Layer 4 of a small transformer language model trained on English Wikipedia (12 layers, counted from 0, width 96).
A neuron's activation on a vector x is GELU(weights . x + bias), where the dot is the dot product.
The model reads these tokens: " the" " Pl" "ann" "ing" " Dep" "artment" " of" " the" " Sw" "ed" "ish" " Ar" "med" " For" "ces" " He" "ad" "qu" "ar" "ter" "'s" " Pl" "ann" "ing" " St" "aff" " and" " from" " " "199" "8" " to"

The vector x that enters this layer's MLP at each token. A number n stands for (n - 500) times 0.01.
0 " the": 391 642 544 426 307 684 448 649 508 564 518 735 559 497 658 809 470 496 546 306 533 387 461 488 503 802 570 414 396 577 593 550 525 411 516 528 623 361 508 790 467 437 632 386 453 484 551 658 587 335 391 434 433 463 479 416 414 408 333 478 402 437 495 624 549 617 510 443 514 514 435 465 594 432 454 541 703 378 22 549 458 537 509 473 531 404 477 418 453 543 488 523 616 356 565 635
1 " Pl": 435 391 330 644 466 609 405 369 340 494 498 453 609 443 435 652 645 278 578 297 427 388 492 587 393 968 537 337 533 589 668 480 540 460 172 432 563 552 483 618 583 553 351 491 526 627 521 505 548 599 484 426 391 578 626 377 557 577 359 443 573 701 389 412 618 426 630 516 381 677 601 487 656 525 292 465 445 434 589 543 437 496 491 563 601 367 490 495 419 357 591 536 522 435 493 677
2 "ann": 560 492 457 575 653 339 540 133 444 233 607 421 614 450 484 463 478 386 623 389 575 478 390 448 570 850 560 519 679 507 452 839 660 430 282 394 541 623 640 533 550 481 394 418 567 440 468 394 499 404 422 597 340 635 559 484 536 368 493 414 465 555 594 585 722 380 537 387 372 697 503 495 558 560 438 389 537 735 352 642 372 496 520 452 502 544 510 317 525 463 676 505 476 418 418 567
3 "ing": 657 522 451 444 616 408 478 487 343 473 503 517 663 650 437 627 553 570 246 364 645 591 397 504 462 570 570 471 494 557 648 343 571 638 612 609 592 607 459 517 494 466 492 354 465 363 567 447 413 546 478 514 406 420 610 489 690 502 500 527 354 554 580 337 596 452 322 613 610 686 512 432 368 389 428 401 634 584 64 684 510 418 472 668 594 659 550 463 427 277 456 520 355 366 470 770
4 " Dep": 575 482 466 635 373 544 477 271 407 218 500 573 582 614 507 652 451 405 597 350 592 544 531 539 524 612 450 516 469 524 488 398 552 532 353 611 645 685 574 606 764 592 471 437 738 746 465 395 486 371 493 340 500 681 613 518 496 478 467 500 318 541 567 253 525 489 520 421 430 763 659 630 603 494 360 340 377 392 559 443 490 434 307 315 543 235 543 542 453 371 631 543 349 445 543 512
5 "artment": 557 407 553 682 489 553 394 251 589 451 511 483 616 460 303 522 473 513 499 172 382 651 707 533 538 477 489 538 429 403 720 473 506 650 582 473 562 376 457 524 625 471 399 660 470 482 188 487 424 658 445 433 367 428 624 508 432 502 414 673 383 651 679 617 626 577 518 352 380 509 557 528 564 644 573 526 435 522 226 641 532 454 352 493 587 454 438 404 546 459 674 428 370 490 490 625
6 " of": 757 427 609 517 568 290 439 475 451 443 411 658 586 568 492 615 578 608 516 338 518 473 454 500 532 591 450 478 461 414 713 281 531 452 648 677 644 738 543 549 586 382 509 468 495 505 617 645 689 476 456 444 489 437 538 605 378 252 479 482 420 563 648 391 408 293 389 513 514 719 525 452 357 544 615 486 333 665 260 568 694 334 483 365 486 510 426 411 288 418 477 304 361 576 724 693
7 " the": 479 306 484 394 414 549 434 391 354 344 565 594 481 655 534 548 461 385 413 187 519 432 372 494 391 399 674 428 583 567 775 426 526 478 647 620 548 579 399 533 542 455 569 606 637 494 440 572 642 626 554 618 685 514 703 702 458 568 391 538 460 448 635 454 435 699 475 492 495 654 431 561 402 442 447 349 145 705 183 521 650 442 446 373 429 457 517 568 521 651 491 364 457 543 534 454
8 " Sw": 653 484 421 625 389 493 453 272 487 333 747 414 653 544 459 573 665 271 453 242 530 474 330 545 382 740 601 339 637 424 654 584 483 527 289 536 477 476 630 413 648 473 470 536 801 425 537 515 511 601 623 476 366 588 468 433 378 621 473 527 576 518 450 632 521 271 432 452 579 796 494 507 485 546 242 409 425 400 519 553 551 306 326 586 612 527 410 537 570 502 631 493 612 536 332 434
9 "ed": 744 356 555 357 547 308 471 311 480 377 528 520 836 552 375 436 416 558 389 309 521 687 379 504 627 664 566 419 693 430 486 396 448 526 582 408 559 568 445 497 547 421 464 555 480 440 379 572 567 471 520 591 470 448 425 516 602 384 455 495 474 639 605 575 622 369 464 610 501 744 406 329 368 512 288 349 454 603 267 663 506 293 502 852 470 653 544 458 513 486 481 345 486 556 763 605
10 "ish": 611 447 562 432 391 585 454 29 529 534 441 486 699 540 539 478 466 465 406 368 539 572 670 347 552 491 557 522 590 439 591 517 592 641 604 477 533 520 677 452 504 383 454 585 535 574 486 366 467 615 501 566 554 553 441 511 276 427 450 532 463 596 788 743 697 559 771 521 327 557 361 290 400 504 413 371 437 653 260 558 563 416 385 514 392 549 435 520 503 470 606 388 258 512 563 391
11 " Ar": 604 595 456 402 416 542 396 360 513 368 587 445 554 503 265 580 450 358 481 487 600 294 647 480 448 621 577 392 522 596 469 403 523 564 389 524 656 683 637 600 535 637 514 661 831 632 437 544 361 659 408 318 431 518 599 462 338 498 237 603 444 610 778 475 614 488 576 591 421 544 683 455 501 496 464 374 213 435 360 432 684 480 466 430 580 553 626 542 326 566 399 427 211 397 697 513
12 "med": 951 433 540 608 573 468 475 388 540 537 392 543 603 524 482 370 624 539 527 383 393 570 517 393 648 751 482 343 567 548 453 282 529 541 357 464 735 735 433 562 614 517 397 605 410 424 378 478 433 405 538 437 455 536 528 540 407 501 398 404 347 746 482 454 644 401 468 573 476 536 308 553 436 508 456 367 401 747 265 537 522 439 635 472 372 415 672 507 488 285 611 415 572 381 673 814
13 " For": 595 458 446 599 557 448 403 356 541 360 454 356 479 502 400 603 506 295 543 466 668 640 619 441 512 545 603 504 450 347 518 454 487 563 581 543 728 836 628 542 759 495 536 470 633 421 374 638 463 581 392 441 283 378 400 620 468 620 431 597 376 713 576 422 417 289 322 532 633 698 587 506 432 596 466 226 477 426 328 639 590 253 350 449 531 446 646 447 522 523 460 447 533 419 512 740
14 "ces": 489 460 587 801 744 538 326 190 555 332 337 562 653 430 359 442 415 628 441 316 433 455 630 533 506 475 391 492 492 648 518 514 535 506 520 398 530 778 505 529 492 520 498 634 419 596 271 562 430 587 538 509 356 548 410 497 613 548 562 621 459 547 542 653 567 421 619 493 386 525 423 420 494 361 530 342 378 667 172 708 447 232 447 502 468 583 616 355 510 522 461 479 605 596 639 650
15 " He": 585 512 472 573 525 487 428 199 441 149 474 484 553 762 366 560 517 318 601 318 645 474 684 457 342 550 521 518 420 455 436 634 419 475 613 572 554 556 592 517 703 542 601 588 750 623 408 603 507 626 527 503 436 539 492 512 533 437 506 540 415 642 564 669 404 435 548 379 465 692 497 341 422 412 415 263 546 329 342 654 474 437 184 553 661 410 633 635 492 574 456 497 430 464 491 356
16 "ad": 582 482 615 505 661 352 584 133 444 463 493 627 525 597 467 422 248 494 590 310 509 518 443 478 476 790 426 569 665 515 430 326 571 577 385 594 553 675 470 560 518 650 334 370 407 407 493 422 437 539 474 400 423 460 483 511 433 445 328 471 331 645 607 577 816 646 608 527 512 738 497 303 432 602 401 305 362 719 345 566 434 570 517 595 380 571 640 579 543 488 408 514 399 400 679 627
17 "qu": 601 608 482 704 547 371 557 316 404 399 571 619 554 596 473 561 368 383 541 445 247 325 272 556 507 716 380 508 652 591 546 557 481 413 489 338 449 767 455 629 697 407 487 383 632 398 528 431 458 553 477 481 387 594 320 656 610 568 568 402 464 440 497 483 595 339 619 612 428 824 417 275 489 539 409 257 300 745 421 605 481 467 348 561 455 399 604 464 618 414 515 591 553 563 468 723
18 "ar": 505 575 618 624 516 471 734 453 413 208 572 521 553 483 283 449 491 590 456 477 495 487 473 483 518 640 602 526 626 656 411 459 613 467 378 696 582 698 529 548 562 461 347 358 570 639 367 488 428 578 451 325 426 491 576 348 439 478 450 507 350 508 655 254 671 634 398 477 258 570 510 404 466 515 509 445 328 666 177 535 573 605 574 414 685 644 659 574 385 407 543 447 455 421 715 395
19 "ter": 750 599 473 594 526 544 628 516 424 629 462 596 573 505 389 435 604 570 376 429 360 541 551 674 483 569 551 544 430 556 566 586 472 524 656 636 596 596 546 455 567 305 560 469 669 424 235 593 371 679 441 417 372 365 384 326 506 453 418 461 465 560 478 302 599 576 331 492 436 729 297 342 506 498 417 430 346 723 119 517 510 311 508 474 538 622 696 452 595 670 498 457 426 659 490 570
20 "'s": 491 402 610 324 401 489 494 403 431 535 470 552 388 582 428 424 433 568 257 287 716 443 559 401 514 466 586 488 426 536 718 618 504 548 661 537 662 488 631 529 564 535 621 471 641 652 540 437 631 469 545 652 641 569 533 548 528 542 375 566 470 472 572 501 501 600 462 653 364 677 311 404 425 519 369 371 277 779 60 671 545 422 394 449 433 515 478 494 399 462 558 388 405 418 398 612
21 " Pl": 530 395 412 654 478 613 429 292 313 473 510 389 608 421 407 636 699 317 524 337 429 402 499 605 400 898 482 347 546 578 651 457 526 447 145 402 533 582 490 622 575 609 388 515 543 640 473 481 549 603 508 415 392 563 640 432 493 648 333 423 551 711 428 485 604 410 646 548 362 636 560 445 641 497 282 461 313 451 569 570 505 414 523 614 642 344 524 500 451 338 579 548 543 433 549 617
22 "ann": 604 501 501 560 639 330 546 62 419 211 632 367 587 438 477 445 517 437 565 414 566 508 393 462 593 752 525 567 664 495 433 825 666 436 261 340 520 641 632 533 540 527 434 420 584 462 456 408 490 404 448 583 357 647 558 514 477 432 484 437 416 597 627 597 703 367 543 431 371 680 444 491 547 527 446 379 443 747 323 688 390 418 515 510 536 506 545 313 542 492 678 524 481 421 486 506
23 "ing": 708 525 497 491 585 371 487 403 369 442 555 499 643 605 410 620 542 646 202 363 648 632 421 526 495 518 550 493 476 531 598 317 521 645 580 565 539 657 471 577 493 535 567 374 450 438 540 482 406 531 537 515 378 439 660 576 660 515 487 534 340 558 610 391 515 476 386 654 571 655 433 365 371 347 372 422 523 616 45 673 519 351 440 731 620 619 585 454 438 301 430 492 395 387 519 660
24 " St": 555 350 603 579 355 548 469 441 464 348 567 465 821 526 404 610 543 313 474 210 445 488 587 502 388 786 460 402 448 470 550 427 433 559 400 636 570 460 549 587 647 540 487 416 664 558 370 355 555 665 479 467 501 500 597 509 475 560 305 505 306 629 538 562 527 428 568 426 501 743 557 439 450 402 279 504 261 331 453 550 700 577 184 700 618 536 414 663 494 460 445 525 614 565 650 494
25 "aff": 677 555 489 701 519 353 537 261 448 311 542 477 603 385 451 567 626 534 413 423 350 429 364 697 583 656 479 383 474 538 476 422 522 427 395 444 507 656 558 588 639 493 449 462 620 401 272 468 328 362 386 498 354 467 423 515 676 640 478 554 450 690 643 549 588 512 512 559 358 799 463 441 496 502 459 341 325 603 225 719 365 418 487 648 468 672 657 524 518 388 573 570 482 684 403 684
26 " and": 463 490 440 541 454 530 493 436 543 257 409 415 594 497 438 514 417 470 414 264 524 591 724 548 544 390 430 688 591 542 534 515 578 413 639 561 576 600 469 553 738 473 571 333 587 579 504 565 528 541 610 708 502 444 534 589 552 436 478 502 441 645 652 458 466 505 392 529 329 637 267 392 252 468 584 381 628 553 144 461 581 475 342 472 730 578 342 632 447 330 464 396 402 485 583 471
27 " from": 362 367 544 552 463 510 480 338 387 337 360 352 527 445 616 634 464 528 455 304 399 598 551 533 466 451 438 434 668 542 653 298 685 489 524 612 620 553 485 633 382 428 406 416 669 437 721 545 706 370 534 594 432 643 614 503 306 599 237 414 544 496 505 401 497 671 461 560 647 687 481 365 391 552 598 349 425 562 212 739 652 494 563 433 619 558 432 409 371 418 487 462 568 604 550 575
28 " ": 624 494 361 688 385 538 485 628 455 247 682 527 502 543 640 527 484 211 462 419 515 389 381 582 392 536 529 598 465 451 429 444 526 419 670 546 531 641 495 867 524 555 651 506 583 338 693 471 570 600 476 374 450 530 527 428 483 540 510 520 459 615 620 541 646 467 485 536 458 556 449 386 318 481 580 377 156 667 441 749 470 442 301 459 407 456 423 459 223 606 453 461 605 542 512 539
29 "199": 815 508 429 615 437 564 421 335 419 491 610 483 675 530 634 520 408 418 268 326 365 476 361 504 622 400 347 488 597 550 562 392 588 639 496 668 584 566 500 582 510 224 438 416 739 546 587 484 451 539 509 449 450 533 566 425 452 628 712 518 408 593 419 517 495 253 385 350 386 893 450 463 527 453 409 547 358 491 519 694 429 415 403 445 293 444 545 670 599 491 519 436 675 426 735 610
30 "8": 732 480 485 543 486 602 489 466 528 293 543 388 447 578 505 360 354 505 245 396 576 447 485 607 564 469 503 545 694 678 733 401 645 477 467 502 613 515 493 694 333 256 518 534 662 557 478 551 565 678 464 433 446 344 469 449 454 491 587 380 585 685 394 397 656 407 558 429 168 604 447 356 522 344 568 462 245 650 441 739 388 372 586 496 540 571 484 643 415 539 492 472 452 533 682 349
31 " to": 410 543 367 432 552 455 462 253 412 339 424 459 487 530 521 564 329 578 500 386 531 583 692 488 528 410 483 700 615 545 471 346 581 408 647 577 670 522 577 632 556 539 527 467 642 541 565 621 626 276 415 417 333 499 703 596 361 480 247 373 564 567 435 469 502 558 473 483 658 445 565 368 315 496 646 270 494 478 223 638 549 461 552 419 609 786 604 607 301 505 477 418 357 585 699 543

Each question shows the input weights of one neuron of the MLP. A number n stands for (n - 500) times 0.00072.

n212 (bias -0.010): 587 279 528 510 493 388 568 446 383 508 488 482 510 544 446 336 402 484 437 505 536 411 525 659 498 438 535 463 638 464 519 440 324 567 523 470 528 490 565 481 611 606 628 396 562 443 526 527 394 540 561 603 541 611 463 384 514 513 559 500 491 604 472 459 507 513 533 554 565 408 608 444 578 541 575 569 498 527 481 321 581 418 505 535 522 539 590 471 416 418 377 516 511 777 483 454
On which token does it fire most, and how strongly? 9 "ed", at about 0.56

n221 (bias -0.109): 384 350 670 439 500 511 490 466 712 455 423 517 522 700 579 479 360 582 238 541 613 483 585 551 622 409 234 442 527 416 665 383 560 520 624 559 483 478 445 466 293 599 490 453 321 707 484 657 649 302 345 374 464 373 325 490 389 383 530 314 534 455 422 639 403 485 379 297 340 457 449 552 526 537 652 763 619 460 599 589 560 613 493 614 703 560 552 458 680 666 540 337 387 600 561 465
Which token does this neuron like most? 30 "8"

n210 (bias -0.156): 496 493 511 551 523 590 551 754 687 586 386 656 358 739 511 352 504 514 576 512 554 407 695 388 428 412 417 318 636 343 365 261 445 375 278 560 415 668 360 530 609 577 553 500 471 598 630 663 602 356 571 482 562 646 567 674 300 652 456 208 599 475 482 651 545 442 514 504 581 284 492 688 628 595 455 531 733 445 744 339 675 488 574 500 511 328 519 634 542 372 575 286 317 268 437 355
On which token does it fire most, and how strongly? 12 "med", at about 0.44

n287 (bias -0.087): 468 451 435 476 607 422 350 583 427 459 443 772 443 585 617 331 367 431 541 447 543 583 690 643 531 423 344 342 481 592 655 331 467 641 559 248 351 411 411 550 364 643 550 380 487 566 575 430 564 416 738 638 582 647 295 305 585 579 426 476 200 504 687 435 386 554 597 591 436 387 417 532 374 526 492 651 706 432 500 227 796 910 481 572 640 528 603 579 504 595 361 579 429 595 235 465
Which token does this neuron like most? 26 " and"

n261 (bias -0.022): 522 494 488 577 629 542 523 461 500 500 353 362 266 500 503 413 578 404 544 599 476 388 544 420 546 443 432 273 351 523 660 223 471 596 483 494 538 544 573 537 623 791 506 406 435 474 620 528 275 581 574 614 586 537 535 309 512 724 416 555 549 358 474 679 598 661 534 483 541 369 509 559 536 445 595 534 655 556 412 373 551 510 401 553 500 614 515 595 394 479 406 523 483 630 475 425
Which token does this neuron like most? 11 " Ar"

n34 (bias -0.038): 393 403 430 789 430 486 415 462 552 799 391 359 189 506 547 593 607 470 402 636 523 472 628 648 566 445 506 434 447 584 431 396 543 463 479 524 435 419 379 665 265 623 519 487 434 463 521 353 447 331 693 367 650 560 289 506 589 614 568 428 568 518 578 646 370 455 422 485 506 438 414 551 620 608 386 460 625 617 665 551 487 382 375 547 524 332 497 557 658 510 417 584 461 484 414 507
Which token does this neuron like most? 21 " Pl"

n62 (bias -0.077): 581 715 620 344 369 413 342 547 497 631 473 542 475 562 430 281 464 596 521 565 469 620 634 497 464 222 477 493 218 390 580 436 373 458 649 521 402 425 468 612 555 384 450 560 92 536 528 514 444 678 413 550 586 507 680 520 506 613 737 628 396 553 507 394 547 552 431 282 559 394 688 573 692 516 537 688 536 504 467 504 442 412 536 540 364 421 513 566 422 423 496 365 528 463 552 272
Which token does this neuron like most? 5 "artment"

n243 (bias -0.043): 353 626 348 331 431 448 560 438 534 671 605 359 487 442 538 386 594 531 433 759 491 497 494 429 500 584 595 494 529 441 432 475 373 494 629 462 343 345 418 403 638 455 443 416 516 687 478 515 431 548 562 481 699 572 469 548 367 477 731 454 407 480 439 628 545 552 290 500 447 570 345 489 444 506 405 460 556 437 626 487 310 532 602 373 500 533 587 654 597 521 603 427 430 660 568 250
On which token does it fire most, and how strongly? 10 "ish", at about 0.21

n341 (bias -0.047): 418 761 336 373 515 334 600 581 340 581 399 608 391 420 736 530 362 809 576 620 527 648 442 459 436 296 493 600 449 430 504 614 561 384 288 468 434 568 540 342 417 599 545 332 574 705 402 550 653 388 582 403 534 648 618 384 225 553 583 408 642 193 613 528 418 447 504 532 522 389 523 458 486 304 679 636 511 516 599 384 541 549 515 448 616 599 680 398 409 738 613 577 493 222 566 402
Which token does this neuron like most? 31 " to"

n216 (bias -0.133): 293 351 658 515 518 224 307 805 579 399 435 413 639 420 397 254 379 483 626 708 672 511 423 557 575 485 425 379 521 480 403 515 542 405 587 692 556 481 588 567 448 412 637 387 248 451 493 544 617 338 443 594 585 470 349 453 507 473 538 604 294 470 370 486 418 559 649 421 546 323 676 500 395 594 705 493 472 549 557 473 587 602 680 689 483 611 377 307 357 529 214 560 745 461 634 504
Which token does this neuron like most? 6 " of"

n284 (bias -0.085): 225 351 402 542 348 555 312 538 437 589 611 561 500 506 475 529 424 344 668 476 558 481 605 553 388 427 456 472 386 451 500 570 570 414 616 443 500 503 577 597 464 657 566 530 365 506 462 506 633 383 550 447 649 606 543 405 497 555 503 428 651 609 571 452 207 837 375 521 593 364 556 515 542 623 743 536 584 430 565 345 679 665 537 425 419 500 383 432 506 594 401 503 420 450 247 482
Which token does this neuron like most? 0 " the"

n21 (bias -0.029): 475 495 656 517 497 491 472 477 405 421 389 570 335 450 500 592 433 505 397 673 747 479 674 463 622 505 272 370 516 562 406 406 417 513 459 520 392 497 600 455 399 538 473 494 500 404 555 591 470 462 668 472 536 621 412 603 617 532 531 544 631 611 616 456 457 444 634 621 339 379 357 510 533 607 438 363 561 480 437 537 486 424 542 612 426 498 419 520 639 615 480 569 465 634 520 561
On which token does it fire most, and how strongly? 14 "ces", at about 0.96

n85 (bias -0.037): 389 319 603 441 470 408 497 681 578 516 485 363 383 494 539 512 701 509 732 523 713 368 432 461 369 549 401 449 662 487 479 366 626 456 526 516 438 513 458 500 384 405 636 522 437 483 531 304 531 424 566 525 602 686 239 521 377 487 406 494 573 554 515 558 368 616 432 500 583 373 343 577 483 609 584 525 461 424 500 384 619 500 752 530 432 434 706 520 457 687 348 544 621 587 456 452
Which token does this neuron like most? 27 " from"

n282 (bias -0.051): 366 469 527 415 341 478 477 526 470 709 472 477 507 583 571 500 628 516 515 755 771 254 439 500 450 458 517 320 456 470 620 544 437 255 337 632 372 342 511 555 599 461 742 468 341 776 506 493 606 452 633 388 553 676 612 438 510 485 517 443 423 552 453 398 428 534 468 536 294 405 274 591 646 490 538 586 426 529 700 434 653 515 500 568 663 400 490 468 528 387 421 196 281 490 564 480
On which token does it fire most, and how strongly? 21 " Pl", at about 0.74

n159 (bias -0.014): 510 403 506 340 510 685 570 414 364 596 519 640 510 453 412 506 665 653 433 514 607 578 457 416 431 327 595 628 268 500 544 366 328 491 302 466 485 581 564 520 552 593 589 613 479 653 399 607 302 459 566 226 672 487 503 436 384 469 632 562 669 441 574 591 424 577 307 524 724 387 536 730 667 395 456 507 441 563 512 432 420 410 525 597 488 558 478 536 551 614 576 547 411 500 513 435
On which token does it fire most, and how strongly? 11 " Ar", at about 0.36

n123 (bias -0.069): 324 393 608 590 577 390 366 595 650 527 577 514 549 382 334 408 420 550 463 519 507 333 479 559 433 341 385 694 349 427 608 437 564 497 669 421 394 601 541 537 554 685 644 434 235 365 726 608 559 588 378 559 518 390 533 532 564 649 503 478 330 615 483 356 399 558 470 507 785 439 442 576 467 585 469 402 583 452 431 594 461 508 424 743 652 251 612 467 610 559 405 693 827 430 384 420
On which two tokens does it fire most, strongest first? 13 " For", 23 "ing"

n254 (bias -0.107): 522 438 636 605 461 348 402 709 550 777 609 618 387 353 455 394 664 640 298 455 543 531 452 493 408 486 413 410 356 565 531 574 354 408 426 571 263 459 515 407 490 610 595 225 535 500 667 576 578 264 563 507 486 705 541 447 686 787 592 457 599 379 524 487 339 431 325 527 459 461 467 513 503 599 619 664 579 496 448 549 351 424 362 862 536 634 451 460 543 483 438 669 579 493 314 611
On which two tokens does it fire most, strongest first? 23 "ing", 3 "ing"

n286 (bias -0.096): 466 458 554 267 583 388 435 523 681 500 540 476 404 653 588 468 878 592 347 481 683 738 493 627 688 413 389 433 451 602 593 315 299 545 631 580 426 393 333 576 404 536 468 444 359 631 577 478 460 338 379 673 379 290 511 568 569 379 556 615 281 436 690 435 407 520 510 407 577 342 545 628 611 483 622 686 535 365 409 523 630 430 546 728 541 422 378 298 434 643 298 444 436 610 452 508
Its three highest activations, in order, are on tokens 23 "ing", 3 "ing", 6 " of"

n136 (bias -0.045): 570 536 424 328 406 489 510 580 462 424 423 622 335 497 467 611 319 630 571 461 813 530 526 484 539 241 570 750 516 416 381 472 510 474 449 461 445 365 574 547 433 558 683 465 493 535 519 408 547 467 556 423 421 528 546 637 484 344 710 634 620 394 696 443 473 504 487 420 722 473 226 465 591 384 563 500 585 311 513 347 517 348 562 675 689 491 677 400 574 490 469 382 488 444 704 220
Which token does this neuron like most? 31 " to"

n359 (bias -0.057): 656 405 394 623 584 420 568 447 568 490 335 562 441 488 414 429 542 727 411 607 454 442 364 471 821 402 564 612 440 457 622 326 450 579 556 466 355 428 658 520 447 405 513 486 387 544 521 381 386 474 545 638 576 487 310 574 413 391 747 383 582 419 674 454 445 691 615 410 506 447 242 573 539 578 513 755 532 561 427 483 425 482 595 644 515 538 510 512 694 420 584 582 391 522 604 320
On which two tokens does it fire most, strongest first? 10 "ish", 30 "8"

n275 (bias -0.081): 369 523 612 605 306 560 437 611 465 799 612 639 376 436 529 381 389 578 567 430 420 643 442 487 542 414 500 623 445 406 516 368 452 222 516 570 394 448 521 399 724 503 530 314 370 316 657 463 586 639 458 665 598 734 528 434 411 543 481 459 494 460 729 440 503 641 661 695 510 436 527 441 481 548 585 507 594 531 458 475 586 521 726 523 367 392 628 531 400 431 503 423 417 441 285 336
On which token does it fire most, and how strongly? 20 "'s", at about 0.34

n16 (bias -0.095): 566 472 503 461 546 413 547 685 508 771 370 564 416 605 608 474 296 599 623 729 421 403 579 571 737 477 434 503 452 459 466 555 592 542 561 466 424 475 310 353 420 526 411 443 494 492 433 429 481 581 566 454 562 307 521 460 444 393 478 378 553 460 531 384 537 563 313 489 582 426 437 484 500 396 506 536 633 588 435 408 541 544 514 360 427 429 419 451 775 586 479 664 406 643 446 503
Which token does this neuron like most? 19 "ter"

n285 (bias -0.046): 362 532 519 361 346 424 537 416 638 580 552 537 517 378 430 474 444 424 643 600 507 357 465 418 474 273 471 373 503 511 229 500 609 438 271 363 481 527 548 444 580 653 516 473 535 587 413 586 497 619 280 348 375 708 514 574 373 619 658 609 291 461 572 534 500 504 615 442 657 513 463 570 557 522 602 600 550 274 654 349 529 657 626 494 412 588 558 515 627 538 510 698 371 516 690 464
Which token does this neuron like most? 11 " Ar"

n70 (bias -0.114): 476 420 577 348 380 416 181 454 670 467 481 515 467 179 565 434 399 540 603 674 437 435 727 366 542 418 647 427 447 330 612 676 425 519 410 384 375 591 516 575 381 260 380 508 602 396 721 683 576 519 415 540 460 565 626 434 440 745 425 492 617 663 504 692 261 632 620 704 713 409 399 675 449 466 450 504 553 317 747 281 645 576 375 707 453 571 357 293 480 527 338 572 645 473 448 417
Which token does this neuron like most? 27 " from"

n232 (bias -0.070): 296 555 706 546 391 338 579 602 539 853 523 688 222 556 600 353 537 703 532 444 684 363 548 507 486 356 395 867 408 377 332 484 562 204 757 444 412 476 500 589 504 683 477 335 619 500 496 423 528 353 534 730 546 582 488 323 460 537 551 589 515 265 305 375 522 467 412 654 522 508 309 472 479 471 556 512 618 413 500 448 280 459 518 545 366 404 391 489 565 519 625 548 682 615 527 423
On which two tokens does it fire most, strongest first? 20 "'s", 0 " the"

n166 (bias -0.025): 482 698 555 441 419 460 577 641 588 525 396 827 416 473 662 384 478 620 604 559 330 403 579 585 385 398 391 659 520 430 446 591 475 466 622 660 475 399 509 477 389 386 448 515 475 539 581 429 342 402 620 433 612 527 597 428 294 626 639 447 562 503 517 420 434 465 470 486 410 521 305 486 514 212 615 446 565 539 531 525 451 538 588 497 440 545 480 505 503 537 398 511 548 514 512 497
Its three highest activations, in order, are on tokens 19 "ter", 29 "199", 0 " the"

n94 (bias 0.008): 516 447 461 527 428 487 558 456 482 477 534 510 497 523 472 484 309 500 472 522 443 459 561 420 515 542 477 491 553 452 514 503 508 518 457 578 450 516 470 527 479 445 641 453 439 518 512 613 480 500 486 481 483 487 505 424 550 498 495 599 580 558 483 506 565 629 542 595 549 478 510 469 480 486 503 542 488 430 526 538 599 348 527 506 494 483 444 560 519 483 498 538 494 572 455 396
On which token does it fire most, and how strongly? 30 "8", at about 0.38

n10 (bias -0.129): 388 583 606 262 213 508 570 376 672 591 330 528 334 544 420 592 736 636 375 657 519 616 647 413 556 441 588 199 357 544 551 438 457 557 613 379 342 457 566 506 511 347 404 485 319 316 418 703 486 467 358 520 590 523 546 644 543 544 695 667 282 551 514 423 504 577 307 479 457 264 500 663 728 504 595 634 313 523 532 574 652 456 496 449 469 420 485 462 690 635 469 486 431 689 732 329
On which two tokens does it fire most, strongest first? 5 "artment", 7 " the"

n113 (bias -0.095): 348 394 366 455 530 354 561 599 394 558 618 497 515 494 423 514 518 657 403 467 586 614 579 320 558 391 382 287 306 589 567 646 497 569 506 446 371 511 597 550 458 651 308 535 293 607 563 462 557 652 570 654 756 549 528 649 415 489 725 650 362 538 503 751 268 500 386 626 421 297 339 525 459 575 429 602 457 390 464 453 507 438 381 527 468 426 402 677 716 544 627 467 421 517 448 282
Which token does this neuron like most? 20 "'s"

n242 (bias -0.083): 422 445 519 396 560 395 453 569 446 808 534 691 528 702 371 365 508 617 353 496 489 337 573 293 480 118 534 548 379 570 411 374 525 525 738 628 551 353 548 352 496 664 474 430 274 601 601 423 413 526 474 577 711 598 433 421 554 316 681 716 183 290 595 557 616 512 560 557 581 469 500 539 623 307 410 477 750 335 460 500 428 573 482 689 341 493 504 500 705 515 617 610 633 541 516 398
On which token does it fire most, and how strongly? 3 "ing", at about 0.5

n373 (bias -0.087): 357 358 378 467 522 449 503 570 469 519 413 503 469 621 450 464 712 479 419 523 614 650 447 447 396 384 364 329 419 476 747 375 503 745 406 485 394 622 427 341 334 460 367 474 358 344 688 748 651 684 536 463 596 666 568 518 448 272 573 559 496 446 560 692 432 547 317 586 666 334 481 510 530 580 590 646 631 594 581 323 507 508 786 454 568 254 417 273 533 518 549 433 372 371 298 516
Which token does this neuron like most? 6 " of"

n79 (bias -0.077): 420 572 757 360 570 496 535 446 393 550 477 436 539 398 542 467 705 729 606 507 500 677 519 347 805 296 395 539 355 366 516 388 369 487 446 440 400 591 437 285 735 480 483 462 333 580 463 527 417 407 451 614 473 465 274 460 503 590 676 640 516 531 688 459 454 587 357 519 575 419 510 634 721 545 589 610 510 320 448 504 580 518 429 451 453 657 636 478 534 477 548 367 556 457 531 508
Its three highest activations, in order, are on tokens 5 "artment", 13 " For", 14 "ces"

n40 (bias -0.057): 457 531 560 441 478 528 479 497 393 479 375 472 318 429 585 455 535 439 480 432 643 535 662 497 595 258 373 648 506 521 649 345 546 534 669 415 463 405 388 556 466 490 401 563 420 291 622 572 476 529 354 355 268 433 466 433 519 587 577 493 376 527 456 506 427 514 407 396 553 487 464 704 653 602 691 566 678 309 578 612 558 805 459 541 410 352 430 647 513 443 370 409 706 522 619 362
Which token does this neuron like most? 29 "199"

n298 (bias -0.079): 418 538 623 379 607 398 372 606 534 591 458 450 479 424 452 347 539 500 566 517 500 426 551 291 518 382 435 503 516 628 487 507 459 570 500 406 541 517 497 245 566 606 617 520 482 653 603 450 455 435 329 437 550 507 500 562 544 585 368 594 320 330 755 379 539 568 567 634 752 390 493 635 472 560 432 611 602 527 439 351 743 521 659 506 687 441 666 445 401 471 418 360 606 232 294 515
Which token does this neuron like most? 11 " Ar"

n169 (bias -0.026): 371 460 666 456 589 526 492 561 382 471 449 567 555 550 399 524 415 401 594 580 454 635 414 611 425 505 471 619 544 385 484 438 404 333 366 680 385 312 565 417 703 677 731 388 362 559 455 484 500 487 497 532 514 651 494 594 516 474 479 481 367 548 487 454 452 500 508 723 518 516 458 497 495 562 463 514 576 545 458 480 587 570 555 614 581 349 575 470 522 561 321 532 523 457 389 457
On which two tokens does it fire most, strongest first? 24 " St", 16 "ad"

n106 (bias -0.094): 650 541 564 582 284 431 507 430 514 577 489 736 415 458 750 280 397 414 307 641 742 418 430 474 370 371 617 474 331 368 582 357 336 364 355 343 463 452 448 507 525 477 647 417 430 544 743 446 475 458 541 426 562 488 409 387 540 747 584 410 661 532 622 594 384 471 854 305 530 492 265 607 557 317 515 700 463 354 700 480 409 426 533 668 436 503 545 688 519 575 374 548 701 380 606 260
Its three highest activations, in order, are on tokens 29 "199", 30 "8", 28 " "